Layer 4 of a small transformer language model trained on English Wikipedia (10 layers, counted from 0, width 128). Numbers have three digits each and are written without spaces.
A neuron adds its activation times its output weights to the MLP's output. To switch it off is to set its activation to zero at one token and run the rest of the model.
A neuron's activation on a vector x is SiLU(gate . x) times (in . x), where the dot is the dot product.

Input weights of the MLP neurons that the questions are about. A number n stands for (n - 500) times 0.001.
n1 gate: 496565537481372775597532759500349381465472524432783553402524356633331350578625627508600504349512543390686702523321690239436550625488531404492381464555640500440588568614532620662582496789496504316683793516560579333496312528508504568508477436425484528468382508721836538791195354433621528323458448733540382562460420590686389755379504402670641666729481373696567781472617620570697413512370
n17 gate: 429384490493538616590632478397757522418339456610478496416515590688493496475496507398381259772504493558560604661362492655634557352515475352364367504482259424637659701711456511335409533757581352326456555456198639486356464463252525559459475315747396496541362389522449706437628216591591661384268466482448282655441614536617591571532441632414507451369605445407599321646366539611369621444605
n28 gate: 412569220508640371730369476619350512733464453341726549388544267441646674508528389398664457377345571399266539638396367461384631360622453209667540686445532386644687584570516376488434416366568523496484543615496535512160504536349573385253349680445588432652378654634781626484606411621356366520354282701516666473416468484593658908492615362639489496670541313540638559689605566543331583480508
n35 gate: 434787480483481496371605739551374583689424686659507940513511500796581536528463472518493394330486662468279550665418618596676539486428396318536663478407325525401576500439381496404399445551620347500362500551397690316362450587511570287398560628393614507434323626662617696504515437582646612687507695419570555454383496514572514530436456600274433327455675609602464705583599377634453608449660
n48 gate: 557546387461531618446605542545388549366392623226469653534554485542347317411599395682640452541414466548347592729507466573515693697556507564613421474367334533398424698418526421744539678560504594353444470402359600408518666654157690609349537564537542622409288489585518670402615679385652665702500572401378645416625346337732358244518417700398252634237407530572500571496548500636619511656358
n92 gate: 374453591277754254692411362232450375438603616607384605341475538645290574447457452401636430596482419602489573648443453382374479374500416361325543539388432289820606458584486651435677604387479391439568550325579560680463433837618597617586611525405532385439432500533416476546660493556412447352245504604468355594572472479497592446601343445393550467627453496597755543553374521695239436547594
n114 gate: 801529446429341624540353471331496557717803624618540548497547423447590422359693233337605587339597286599496633562648715482583500527390330457522572201496489281446648460567393341471537258443504524367572618518656649490493461454655761489464545547655315337453517687539532355464295387634511511623566649612630361483540464489569408522486601320486420442541469643738489546525356486685482375536406
n139 gate: 678655428380536531504347465496325401625561508523508574493430380642629633368578470628519522385664382556531657526439473343558667777557451305466573447500577606361500861609607438516789546588676701676339382799492390545107590523496570534439381554383581276223430500555470434638457574534556629407548411846600496601542328492761648504537584379396461484552409668558356409424564705478606443546460
n145 gate: 424401621539727462685459423525606447300484360610462484346554402619421643444682427410639482663368500429541316603435717567544634497522438317356447500549484438608518423698562412408442529459547461481456534459392627445569451538582594603547687431580684586449410676574534585349352408478605438296381659616605295509503607633495612481583554558579337327415446513478512500681466356393593699395533
n158 gate: 452455503616623507455615396507669279425544524548631646438687460513520601483534342336493341625514567397289523730315403550603474438507393316554351378427551440428510535446470575521356397561469467364446621490356762434406199669490500419571530630510421349548643549643430516412417441567657551538375600447647341639606585604494449479729439493715323628415452503449642567769513540510255551239604
n161 gate: 436665497446599378723511385660444436340535346504529330448612476598456475361694343594390310281514479469446341397387612524414688517357497599465504570225351315707490681671690322543548482475571598394482370511278276700524611528486507588390500560535507235536402746554368640500652726465437338486394425672461439396521394462600489525410397619428638518670500592749616398391632448369420532550504
n192 gate: 700717529415480551409419476512407364594678665531686397475555306594447654275500639462453386566399461641496398700292504386488398463650212192504578686397648400465493493714546613595416492693659370484298573473496431368507408678488617484445409680638307429539046590510511369512405393343370674374402539625315579656383550527658512409348473452175735587557537411551303500585614568447419307630402
n206 gate: 527559558449492328520546754623443404348420367504500606247422394454653584288387225454473391396327588617692511645297516643414690368664318662523473435659380416644574497417489624371428453443577386566631401407590275511438409558342784465361654771678449403574489452649655519454571711614595481687358555466395449214604519606628458332443392429522607531544168461512764550416470358609252584301528
n220 gate: 571255418464320610454490457451503395554497390699394461452486664743588441414546433503472561531517465606333432595477678531511500637390448633371510632435598497532510610321538461720616578427594550559395590633415548296354548385721649629437415753442302447440336490620524443538603429417720458313635351656616429667293239548622559614572647397500506511690480406391289223386592378537600632645467
n235 gate: 450569543479621531324365508394714768337549440632404404445611337514391425582427558534595695711255369333385625628489661496534759543556597439530662496392515310595641750612410310351594561350549446470685507474592354584396686613421562376466736652541466618523330292579659420489280293288500583240255500368527369541602443437695317627585731284485514496599368425462534444493448588574519485485329
n319 gate: 604484218010276548448433572575422492359555438539360605191620550690489625341556496442496538339591520597420673573433432357384615398508605500587555371484409239496405557484669631480320576308603545437579567579412445512601527594540584579334746365519580755468534676503500667717649340379481571600454500608528508577385520562786445464465227524044368476315478543552527555578287504396520433707483
n1 in: 307400715506342611569561324493571657421612463585694594565618640528441595413424556749524520320401429423569537599548732500493658649729399350541544385815421648380627454440551483683398359459589363411674388544514557493474500476609483497415374627493297638565474530494513441473347459611473358572549497533672483460596673694426527500393517535497405230628642411407547405223637401719446571479582
n17 in: 384326410528435530373356584576556408611507386346443664467383529512471520519380430373493670671369422419447641344546470343424580412461665533523648386590543393424711534474314583347463560513461462787562533365424588494513212369629500520200542464205490713566434522575513659493608500630632526483573437353450517449556549484511464600677447379538463764394528388652484480767535423535585546590538
n28 in: 636388552444543598395565507576397545513606551390356651447521676506353390564595530653368339589538319381391473310506668574490276526660636590555552414402264534490510565622534431433354601545717361545479750465357561476720561466379597696472362434609479493462404457315554527662606374364680473514500476325361307709427466452557510546679317652426535454248726548326432483462514500601613339744482
n35 in: 632430331512514394606598424605617513472523377578394553634580542664377390542284411542507551458526532587576535617543470382517481366306726539500372493458612678467425567403689408354551279399438566536507487287556461758354429621598592617261580543610715361431544570467561402277677533619638533397335384443480413548372513510497591563385382610389473490603525507516393666630314643331354448659497
n48 in: 700255456647481332573450595356704514503375557446485375700478419477420454652741517599750588629425436359595556517517244802482566534514614561619532615228518379475362619500550438584541376450590600522428561424540447756442504665561629687291626637645445584489538705497408441619445617521412568434615197223456529458384565426392407387292749526535570573658534345457536500578394566360536486431337
n92 in: 545449363434461445481560442329406560406352541430449532454703311594408572416548592584443556629576475341754540598539400500593528385509503500462677588575510478516315438466519688320654589450554500544519522608414447586542376724370405535370321560590462506704648264479531579506471262431447553740537516645516626463427440488534469394218440581497682658361416563408469585299543472383484368567357
n114 in: 457305474483465531475838357372494485406579397384531444506665497350530618443581515500632485497579476629491566592348348512596530413527651445457512649401368605531553492323643377395601414400466333733631461469444597524631569497488494573745500488479423639571634352492572532567428550443503421525479543640596519616546567425536324295500580438352506481315396363518709542557362589458443679682503
n139 in: 630594599484701517560425507431454628541268624684436648500503523506452624413670484386440689513480507743527567592537339391483752437441445484428408379325285568420541581604585421223381739611428418474289399602553311513547591749546478592342452440532563420381428328459393503497547577438604565347468503612636678388477500691563396564667549554423430289307572490533356673513568532471507542457535
n145 in: 453579530388392427644373603500555546550572514390535435384506412487430397491488520663448517321621417534500720612552317443453382470551628570616543465426535534561553564526537637623572515471416705567593506512436371483547560399471612607387720515400330500442544615634540514552565761383574543342444198382485674579462425571616322544554474417427540659648423471520454486423423466463514339547564
n158 in: 601252205500322488528314402666410416532485539524439540599595592511450665417319523494637544455488521447387618512446417500643494549339500394545560365568424568412523626574434376460481290455527561430684506440460667532242666569530453572461347524357488601445465535579515355464577567696539536390447353509467411476427599645533629270506482478573508316330428536451590512461571635462569569610392
n161 in: 721351494420311503566624613493756386575461632425513527515510375427516526381430468564434627334402484574334500424681563522803462466532387314559800260631562355569550605593438484642416569545298488631477422588533500554516218555484608448477532448622312549615541614451622453431580467497516516593465424665480427455592572590424662520624533530452439324265587396431364306516484351459584678434414
n192 in: 562445568538545299559615570341540312535374500532720415576592454450371618355548503514678584568540604553504387434588691504562734490243304399381421446606442511395839500539762500599627504662652507572309446656704400419558535532634483417475532438543650223475524535561525336406279599450450712420350800595573739588631291557419507537504518430475426511613497486529220317464677331398436615664489
n206 in: 280520522471410405636493514547666433732547656480629623418432579516646733641425426404530660473453653421687542539387507500449494417559355607343413503447466266379708469708443672666240308473286234416617450711571427415490464557389753487413484460368412578554532532590231548483497548658536520459445534624483602356527413592519391507484651503702540422531351567588497537444549575474460434595366
n220 in: 532561399318621522510472330535560364621528594283619487471529244579470472429484476562465577632632732478417429488538516777643647599575534437519494406373380534395364551553506300282608532447538449690418544547385553475611339588611534484326500586556526433602545613460435619554481650646326415474573334500825593358573531630539575542562503597497676583546536472608534281544358518568438594621503
n235 in: 491466468427370497419445347371512531494454245377587685508391545554361543603519432330633626616475616437325461527393353413475304506400654389703571460609411421559462524279589481354484519625531424309282634534581615404532536430660220558405557478415447565432559562472654586605491382542618564354429456518627381590565472536503616419614491525557397384516576512608561579670308470446327470509577
n319 in: 497634587500466687477582413444723523452575454632691621458644358537452627736447548542420490342398435629279567379599513551560462560458523520658520471555556490500569651688569546430316450602487273259520543454540370561422341254437388467582590503429713660361541468486594481500628437497481651363271370487553500780705372727505510744442500635382580453569559470563533444526552455346624484630479

Output weights of the MLP neurons that the questions are about. A number n stands for (n - 500) times 0.00081.
n1: 394280827487586426399663290476654531252561543621625174423629795161300463258523479653589611533398537406466372730607702678529582348620581328457644687533666409584627459861444564722341385485344480523428500241700496412458663411517541563426362383670199476404572500333596512552358469524181516333654560381325519492408508639364623540450421446509426380589384446220688443346508397383522379617444
n17: 302478403542473765335370150523442439545721454316390488591393465486436480329458612633377692396282341628333613395306534349463458575789567442295753297376373529436727575471449483707492527832436468466648402434860515425488555484763611430577528566601429714543266517424561461612644534599353480336625759205364433358510607526357364476512459181328618561500405273608619626504405550532321401423555
n28: 650387391479626649398582366460676437224500392307541500492768700617496365431328286421396432475343383656637522579583509439291370597671517524464407782648411634456191632705369598559192508628701459492443471727426609799602448476390450699425279353624354679350523341450337393319611438533606533565429593326456362765478878478482589516329584412522198652396534675385323447398695512394574466386701
n35: 403633174370600419446469664484543382423532399459449338516446795413669508687485517663185453592478557600826362674686448591520518531513454685670530548500482447521582656516321592569465430424611532530319443705476544651413682290578895545539349496516650552690584646462410771296408496508397782683383783670411593442545380359715383699610602627414509644360543435532603397585625682520296586129645
n48: 437421491636580652504360385500769701723306447582301520709589527462420530417572710433496976542614718370408698407534464412551389661518425504532324487462508239605438621436569496387308288559429450678628659164437292476335301500397547548545333620443622396450426635231436366664592425612587479512436265657376383395467387926312611679594744667491514340325485717090535529302560618596478556455516
n92: 589538232265584488516507500426467508454305608372598805254464685478626667613309619549617578508521399485417404504458602443426537339250500361471737572458428581429433492690309512387781600622383546496507554761405566435445616583473378406402780699422429477426437574682368430791447389760330643464710511251673532540596602329734550530604442422300285345563374496587520695433558452432629273646507
n114: 599496500508486246519486334571237640542412473418677341405739599450404279624535386300619475610325373522630711533470307431403407489123523468397547522596689634657464642440460405433525568531403540538293530222555752638424365416241366595567431447643411493626552512470571582438328479369493642284381579563405527511295489527512507485667463597551372824420556452471421346331608557424418534656292
n139: 489673387528361557295475596541396567410263592414316515398387500470286426485540564279477612454434613450560392658542475659535460556638309394330418811588407446405586487589580230299567504453464382564715508688546416504512404443363500307684466586366514447356760320100566633490451489432602538678343474319275333284360429467338644701666255582168569406446739461299465504627399437659468359313414
n145: 378372576863607539575431374574595464399675260585346455514535390694373711633699293465655553536441533583496333679328574424500535571496303305546446370565464673584535259703447500344627570415619446269383304400609653425556473435415351612380370396489561421449608492544699665525507503353633572480281610668345368500630597550399681381544659385613475562226659588442493335644527342464612604407521
n158: 480492772546451426410479336542405595288493469619339437424503414475613470615524489800293408554389489602455405423324539341567503429421272346647457471525428578315692290622437549493535528510349471497644248340787373377526596493571516567496323440270279543277664578693681757543525449594730601388767529416610470290348504430573514630522500389523237472580565647319578530523410539615346332504553
n161: 226333457496448467660507423549571521345481443267664493531330630429554259435522492284564697283546413547330577555289500508212398519424334649522591708512483606514356573815687532500556534391512597493450745369411472431536357550341496592666458219560417462442581546616488642392477555669224289305692405473355781600483688483336617715520401792575517551576344559407309333421632429676710484566329
n192: 466340619605542376571408352469488614454536783640623325428311378720181730544592613776553626609754459327483323768634426596447673591315143403512375644484464721428441357684555651577500465766415387387463521632593500527467466381273616666388320422492331373569690474122762617691312511404600584564474401370328305427377325551401561380524549467509550523284891512324446298545599461480513438474563
n206: 360378474277545580435761112700412388662353496654668489551773342523766346539462418492594384318595460690512430328480543700532417481626793683531581378504368617394465588496565385633427292310626381377635342670437536593467529394435289508492476565777622625411609551376444569601614243751531590474449570488451526500590549610412429484616411625789603481504195564449691163398470377563538817471384
n220: 525449441488500574520708597426496166630496480621440548542617413417515582587300536726587332462629379669556532558535376580703561470601312408267726416584396426719526220773608261416470444652488381737380492410626363424536585606524619453512409657604732295475538681683754411406485424808409492511674308496521582655447698492453630416601156176496565398601368446492669402440398489644472496410526
n235: 469393521598593660442325307540631500510481457557555587504686439526778519481408539380709547504106481691469418511394476359367365540516461274493604794301493264543409405367657558486511507415583676584358283546511531518322433711366305612396496626485559459613492898332565540538686581415456485483419559553570490342180515532446377210682634340568492486484615629563431269407504580396512208492522
n319: 783513479378541541404511516349481364392566651325442447419571399469578504635364411421517659457437476360622724543484136566571756687474634567492317616640458627517401228540670294388526432449517601635741675536659489625624480284528422500354523536341507546747663487579357492401260434562427477758655469359500388668598616421422668519394345571233522426674127236392356405421614368812434564372428

Each question names a token from some text and the token that comes next. It shows the vector x that enters the MLP there. A number n stands for (n - 500) times 0.0082.

Then comes g, the gradient of the next token's log-probability with respect to the MLP's output, scaled to length 1. A neuron's effect is roughly proportional to its activation times (output weights . g). A number n stands for (n - 500) times 0.00079.

"u", then "ices"
x: 550628527540418532290336564514523444551618555584558473507341513538509551516644755513656427384279387166726593212514569418773250459499576750352465738547973475544506478469396529269327621514403453518508367603647472371503461562631325471543367513413537463599469433493437525509474572447631547671775432555407729239418554390291684615382672633588618680597483747601580436521564463520384413594357
g: 733607474441445368550572551425715579553419458749526380645374490505446612401610633595437481327444221333448510465694620516468462357400648462568316555390535467623394591626461656548336291642405421482408607797578544602473470434568540511466661487383489569309543685466323444349672539654432543336466511529759469571344467547371388508599559508440638271568350627577501431458522607563683379614517
Which neuron, switched off, raises the next token's probability most? n114

" the", then " World"
x: 524413480553449421620307423524497583488607458457550440400606429490518421400497487594539460512445553424562534463596528476467606557509469632489543579471464536472559502382537434502498544360496402520628540432471557488485416432564650598537604487522566513434527545073592519543477523469404472326445431450555374458519524564214514400590595423455504550528941520464572486469431374486529471524648
g: 424478577586570598113406576355520758313341550615434445579396539447375638423640520466347624516502583581536519491494648460464544547436806505547369530589466469604470665544488612440352417610455468412467824424552533501459610400375594470534491575441502510273495527461676431520412583464621487507178623466444285527437430682503465527537679752674378468438570348361438558737523546532400676602424
Switching off which neuron hurts the next token most? n92

"ion", then " Gr"
x: 587423567774349445384527513538448440510555508342432393745480401527485646564473630398559647540476498443429538539401469458587344238558421693586468411466538581216404484392511376593346301642448531333742418498565611598538447501526558442320440549567139524608506607349521400464504448538513544456645402464675480487590518518185641534598522560631487515499567431531611636461576758540468410483498
g: 500424397559367380274378308466540566499328323349419598408662647474526386263486594493344455659438329534498599484457468410307560428640481648609420627572384351535593717689402488190579483489644483550556402378445638297464502632575505570490367551642386510539390544424495577611580461380382554494821344578355493513375512543555435598633547498486435550435576615409385273362352463665678507398331
Switching off which neuron hurts the next token most? n158

"ith", then " a"
x: 458596405518420411299421647425441470480444667389457520577539424533489527626451690499504546435381607530521439309638497689543610630446681224443564540388437530350597501462606170506460416402599365419350572515584601501420326481395275316481396642686429647292328584252451587485411586462608380640427591238235295400435494449374424563398579615539505371478595499476548583546368553521538441606402
g: 555535513565612552770322585749541513726618344490646509643528545504317598510489731582463529484443475574670545562541591481676319571699632543424385461449386606761333437412431509339253648262487461476624552622306589303357393367451606514505360486587514644427594658394488508491534345613356467594475510421588558534472670797492452517422498567618606389595489460397464394446580501394385698515602
Switching off which neuron hurts the next token most? n48

"ail", then "ro"
x: 523432445608449456361398558352672493386409395387474499704602584511687456517456566639489530701575541429569355380658624324600345566398621389540403466570503660366475488347457460377291516651311529416512610485690479621443543485692403508485394353686164387480527637369272450368534653526507455701763480436744422321625583488225607456689399491584502280435426423604489613419379478489551581457287
g: 465615493531346596565490418758351529452418480465461670403563411548436686560569409496609489602562575555668623528656456266594431580353589544533639669380562674662520383585637553722455602486341390540394704663546341550596596256629714359614378307598494594428514471589565378532374645439621396572501650565332376455585473485490617547476544540630403597300714603469242627417652480551565355387584
Switching off which neuron hurts the next token most? n145

"oard", then " within"
x: 628572485484430565556468622302505493483443508347345369693374503585441535521536558532457703576316648337567567536338337464528592156440458721777558614402238530473457504540434479463446405504521569612774414513443570422513627366381425495579546560586529449752551465272215572431579516588362534653450426422617618376570446329289691375538533636676557575401445601513489496157500497436584562551412
g: 386643395437652409446548532474458457550321488571597583400519558651532573502359400558449603486644437281454411305523505413623285498577326671209381603460399444377476648632690483282670565430301426470473521434508470551583270649373511564447435648520374355394469606459627644495362255653260629579536534350356463483405371501456482643490534544478676656667491459497663449539773571365414376477569
Which neuron, switched off, raises the next token's probability most? n92

"ations", then ".\n\n"
x: 552448494468542425487467392614484495541517359290401490776655663525376439678483571544334618432453490417367480440536554509608563347468450603326552476482281560472536524566587524494340690539610615579493394591541582723469554463416425588447511472500481409613479420198379468473692542449421468507519334592510422476508530592261523464471478674580579537439509594472453459434595507345594543642724
g: 613552568532648402497345705469390296591605600347443713536591534425316412311599413341731470284547471734462544541548425450465517440420281412616263507400577640434377615493565542486576471770622421640475261514578439451508583598514472506479422215540382483401484422504451541253455536622556694556645651376359499560450538467521550558367435700462734410484522531583477453364441638430428660570305
Switching off which neuron hurts the next token most? n161

"oc", then "ents"
x: 519644494378418519322612609632355516504437561383338315570467696518439503524469636496496555690707552663589533496581664387533230340391674878414575422556522384330274485456718335515468590540452496499602605501760632637525565466543564407348590162639604223680445533337511434403558723415485349568702601450577461383546451540357469442408303604445491491461428700476590646396548620549441297568213
g: 649479420570392640392410530508524413451384468429378498570474413548233506622596667511430543555419641448579554560605630371319758647741366389492462680525568444670367440464671593572591340470535384642225388347406459493515477398508317420604248474455598418380591400498603530425405675464481383397559434465354370250525560489397441662388521324443608445310674621527464628563521460294484631279415
Switching off which neuron hurts the next token most? n319

" att", then "ract"
x: 679590502419409565409396570503353665461506566444549405508301462489433589444489630544554619657412550450405645326418434526576636412484534556564500362679357571635526508407547495498474608133401586517517436401382376563541460354534422311503358487607634331861376385269775339501634575524625577702613692466670446290624504479340540546415622710325624620597602394559433545418492441492582450317680
g: 535649502538453486398597668488440356425515297464576272540368575537456720672420361629297412608300551546644577449570655419543375517618572587555549271539442441628553644524365457452492572457407508460206458386541379409419669585504462554546488503556511497674498499433385444609286434434508524733419362344302322378471592536477430329419376667523285566498565465443616589254450375795473473727426
Switching off which neuron hurts the next token most? n206

" after", then " the"
x: 577651524423468456573412518240404412615601692506424475624562490478435491358600556554501449443386543478466425372495601460555681739304546164455436560533561595478535494583551330597365396449709418536302548462536424303599461519582361352431424548595676625368412505124637518454487631526656520481472460498377404532628484564280391380449689441411474433485633418545433466508516537534581579510461
g: 454739587671371613389599651312479617444511703567387527640443517731463551527452360423327473590560460577445440621472476571657527564328683660644495614573513486435551449409656396670570456355417401355547590404372425613551548581450621513493483570415591497505462530439299423430522462471596395681512469370251363281483336189515729369345381645530534514340525526361373315617354716371603452498549
Switching off which neuron hurts the next token most? n192

"eb", then " s"
x: 521426395468310512520584588433468467383379452332406748598576454484555583419531787463443417381480970344654604653466647364561566287525459369457505532555251615435525499504436450524306312462445549499609444776727419699468610306579298271428387384486350589634464524413437751220619307585697486424530533622371578439602426515406588450371214553625739559379442614514487653299542380466654618461192
g: 603531583420368516444650504564530450463490573682396469584445664444362403742611571513390456395587587729607703658538445580764568479503524568445687479495608395446581579450421382602497507543504375289299141482708494427500423602541467564408486581448530215372510350398640547591549373584235485635575560332544520482338672517480525738362665545592536535575679442396488436481278703515490500494457
Switching off which neuron hurts the next token most? n1

" was", then " l"
x: 599575460407576497652613578524546239404559479516621652553524473580506509368454741451503574463622817512540435624652507466547393429515403506495497679454603444600379501446324541295269332472621429548420586509400511447440472464670528469421423432538576615485427595160494558358553589645548318516475556465452527447491490565248529479535692404402678397415494528511564448558567655391634365441627
g: 319410418483655357505643550412672555543565336471568590568568584399557595334513380585609604524595271384436398594238522323441347490600309511389325608653468671721720405288510472563623617581812612467377390328715451475418493429488334610458473513594478466243512561444514500667553552495412545438291405647551636647520550488537465391462575456312591452628527542568642694452393580503622590521512
Which neuron, switched off, raises the next token's probability most? n145

" pl", then "ant"
x: 476592521448509307573527500477468516717276441522500486600471553503288512314576622573551728713584400496053521333425546452327486298304634617543476278412683611588521490492472402456491627453326554439636537478438388570683464549593541447546478417458635630663406633251333354519450489484441568457572580680442424501664382436271566617459482671450454468460593788592574568460459454389643358555564
g: 313421503597678718437624531332640531495410403671516517573331321545627619443683525579563575225627384563790513547442400329506327445373511648443466521449338523356659401655475511567381604535470471691430373401425447619459419417313473549535670538673635573638485524466479600576395395304324505640332361573423444495570446511417472504545424681474433579649427560384409352279375346649710520573591
Switching off which neuron hurts the next token most? n161

"ive", then " st"
x: 355618447569201508264586598386455479610546545324467500776355591505652480579635593539567533452513448657491669506489586382425431568641618513480510478501534507279544499446575413408526332717386468358549297648558576760471517508613582526374356552462249555421416568255268458550460538698385482361515544525430413506609533418245507673469469387511616476693659472483573443571518599414455435459379
g: 473359535635465561640322376644583648424335360623571615561373473552543604412537574610648528591440471483372574385329702335492465438271535354534573469524562512716580463425469491304460311440589432208669375348487607530566567645454444641727513476655248458538483564546609534753463411502402546273644531567475500534505679465478506537700461498588341487596478598456666244218448416534405526480578
Which two neurons, each switched off alone, lower its probability most, in order? n1, n139

" and", then " four"
x: 598480544565391423548557606435460608379444417703440441654539527535635439491613419418413563587502643589546327444498555534493516376316375540466506625374425513602546507470527459528601548533442438332374387555398517394426359252389479610571488479580562671388455493146475522555390492425440545419380576588567487703383505488165487524348528348485558574332744621455547586513411563527556471445506
g: 661610543463436497747390702664519321557688684369498632426535710587427438333449337487574375523412450423397559646457450503473469440612816455384268543687434513546342615485515523483459412349472427482496434466623533346507642339345683523540401589477480488470361602412375547607458237217574443604456503674486496651510370594538358799375615475357720403533580643459424468472452388524492537443500
Switching off which neuron hurts the next token most? n17

" and", then " an"
x: 425640488537413331530524647415556550447539506622582373634676520533555488421523650477449642537546317661575451611550445523391471287335377540437540662466393555404414519444537589493584502625464528446458359465652363519483309332397450564515456567624522695389439472181353505535290487501445531399459609552570615648411463482350442450288600306375674544453796704468487585375445562525535419385253
g: 581593481500628490449665453552570461645585411581491404447285490571579417461617670532437484522586375461564377701448573256635345524549577600607631503348529355523401437681621436526324652391471578535370543629331362291399350286347612484555477330503523700611400742571428358295385637429614496467575597461719359800521589532620426494536662348389557543477449727400587482486725544538538602554475
Which neuron, switched off, raises the next token's probability most? n192

" Can", then "ad"
x: 598535539546490648508466474445466495332590403398666322588479431483620451524569572529533438363527622706641236461676483489730060587421400548680407373574672500444508466414529592454724570631571482418345348469405548201577501521439362484473447405507644626445542547322347548331470348370409424492512556656572375344544374469184524440428391532573531509617548603524632449478468512440374366479691
g: 547512492487292617366383475543386565658705406446584506407465510488718400564712370552575395462358434686427567499425237408504446449386677702377527512493753390537554539518588616467431436384377482360804330635409423506713506538497407424369460521535451701468458454505319473489433351405703402319478476690436509678414324404636411346465592418407264665679357552609457379551480537535477371501596
Which neuron, switched off, raises the next token's probability most? n48

" l", then "ay"
x: 524386586449635396507417467403598620419421605584543579529473661489540610519385435475635742562521489486310573294462504449422576457404481498310551396461550536638542488482515382452603388449434530417454528414403475505780473577752457495505357497445577476413401496152189469498486422473456444493547504592510488631440491435291552445262343636355528518578417539600580575380353366406529418490564
g: 249683523589489488516499208347241624583464562666600394513490441601430353522312577397564335594436561344295465305542659631391540470496629762663564487507489428534447401422627435439303379273602528439338481556458423319537555616531535628299535391618616598585537637533514445412294475495553559607286448336428497641535519533418589545429566354573453607409490639685474495456781492510443461699532
Which neuron, switched off, raises the next token's probability most? n92

"ad", then "i"
x: 703610522565479549641605424457308425405477305466684605607440489409489430616421488530599354457368480624674478311470372488637575400336562469689398577409213400769492496551487607457521532726661511577402559414306403430450592407626315803557384410382462691405582447403530338381650546547434393539384508419407309325473479345277326512502408675540657663513492365658583343272444485534369502405863
g: 539741482543628467438430717583511455478443539506563589388512594405564566545554471460675502371625518488523494589665585393772502440449372492407576458528365611551563421335491546367285577664334352624647427487533683681569289748434432314509570522534658543639503486611593417435473488403574167308541699239505452278461633368482487465521456288519524454485717675519564476611386340373520357558417
Switching off which neuron hurts the next token most? n161

"ed", then " its"
x: 366571443549492362591519417846579437450394512565666714786517577521423421667305645538385505295648648447445554496693571575643638552493603662179550479448126492330434514528523508449356448640629488545537330501392471421497535460558279573516441527377593519352418553364250634386511643431591502547469529378268448494531516461277378510428621523403667443460585608553602542443478652427530623435724
g: 434714378420767564565435479565457439416595433554542524475559475547387566484824558438430532774501659651441450621439548771620715487466445295520634557596603576357390540366425444678476396483509453503419651508244348446578525601352514650377404583462445594411232526514516584416326415387667483759652428614504539584621553491556575392631550657471424620445602604494506574465289697652657505457490
Switching off which neuron hurts the next token most? n35

"in", then "q"
x: 478613549682379537497426528585415438546590475349575597537523516482443490542486632528481385502521611488503392311492476619544425640467615795563455617565926466508353467368460456370522484772377541246468568450460437595498389401687428337570375646579407350477454508492714350718451486493476487758723450290400484476511501385176817460604565749640583568596466646495426655592407479427524498447419
g: 432611541505546463551533445510527399620816493561573435463456687366454444495478461348564648665424522504508651460678606448507370560496346530568704585541456516598589506537654398318446567453541585560526503689473819510362514561450141395650518672509490508507456333576646452309237539527769473654528591592540337621318625520474591487470566479576474476424470570598507444671530172612269422354535
Switching off which neuron hurts the next token most? n139

" m", then "ile"
x: 535505633523513445551499368486430584436516671428522465490542687483440510509431619401549499469619610549459525263509424297423453543348447617562623523478616455495498481575559272458349403373489564497456535410342363673761446540358481329526436481388385476496413538247533478461550204531518519405406609610575371451574721524224596571419396549440562502664501653477389205468505343311520386544583
g: 597684490501429438264602605323516400505500502271576328568545576395540553349682461531668336570326672388545479510500450295645527426557680506563445395550547657472520444511846397737530539636619449565563659456281681518499547553539270497515514532622414425544581439475433398432424523301569795583542593600605485405554420274407419544516731554578585649361400568390680531445384438376499538532333
Which neuron, switched off, raises the next token's probability most? n161

"oss", then "es"
x: 644407418617303281483647487382454417657442614211555547686414390485656448547631581555628645501588418364588583566619492333460541538613665833633520415452609634222435492490352296592542343646315535445599604404766507830552478714533429476457292366590394491451501541355161385708463562607388536520614484478558672529566475418343692399541619616631574390632529468424495493607496681403573361502461
g: 675563510486449378719132629572488404367695477344560502453574447402613659534404210597637697642596484418429495569565595533618512542521508701583270475503293540439447423447518501618564392627555436507417609507285478417668392430495651705708532452284705359365597603601428538615588610566474643440697640572470522470572461449472599413583514491544378669693276566590484458611404504566573461508579
Switching off which neuron hurts the next token most? n48

" last", then " five"
x: 411399552419416543537443541227471459518617643374496506664355620544569486326512454563504435572473413555714646286515448358480442330600556379599550586489552472590492498366542496446280388592474596468613611224640475480471610432716454597590504498481406549445432538137332492464590592465543601440417466603610544448468565578321520459619674689439600291585723540484492438504517497415516544488635
g: 702741542478468301524574430476402372506761636503466727395294497495292305415465463437326559416445406388328584669441515648437360329508573302446278631500519436653421593553463404497482415348506469369358551570371464410478569490471566279628388633305292516525485432501646388343504646308605486517455619667502401546506647679580497598397507368350483453461592530439540413489307514773459482519622
Switching off which neuron hurts the next token most? n92

"ins", then " that"
x: 536515433564559327557513554486488361759480467309412543830536537478462446608566416673445587500483399163435479300532433616528434438534437621402491606487391596479494515456515420452313579503397608481342499589715374602448565699291294565480432539493436290555481570296343559549529578572378458531481417479452436483561632373258611573461477628573676428460422555560474392499552502399641596627694
g: 697511612526424436439461285531532505421682558543562576559832419634257754368530457607501369288424474437579481557545286426468590478363549552612793453318613709451552640624541521454694528338390455617387602616447730480396505465500432462556455285461560676497534413492518484484622555331504483643495729398411472493572547587446582468590339738643444548657492541550439684421596690605513499658510
Switching off which neuron hurts the next token most? n48

"pe", then " was"
x: 425528459636310393534430504466474376612577456524286449704599298483370451550461629630388512491311551410234658427550486583506359327273602311464513349648473702410651495478412600383320576478511507622548385551546573543493503550599518625495523491501394542640508506340428459821553542471514712680762554510600535417597460448142484638614294455764497498506574628404539494618549520590441435566583
g: 436406502543635442446465805562617326495446483682475429583547565457543419593540393422635670527468698498605383250399318457557648430546557409423284529397497432584569601605661363578475570399480568582457609442402436686488571486501447460526369379306602267360522527398392394266292349583364472532548556557442495532910461468485693470315679461488565625507589711356382335490502447512586573325491
Which neuron, switched off, raises the next token's probability most? n158

"ry", then "st"
x: 528655475637617557416321615410617571751333507505640461650281543486632516377404449527681585396680471509469456638391371520473402426448308618702640488550425383418484471648473409728513317363355567603561635440661605419468600462570560341566443458517538551572696563417545490403529518668545415623659604568692387509509495465161458446446569460621555427383363339575654427423536468635377588465545
g: 468420585443484407619568489755383420411518562534715638454424605610496461419438602272643425361407599650588392684523428546630488595566515456404583291537579274618768511329484410550584536493484343602548482762706386352384650369364650436580429652630454436369472614621447774468503665579455498439642592417634560393447448401678425426386364493366466430443467180559556447534429421574502523371370
Switching off which neuron hurts the next token most? n28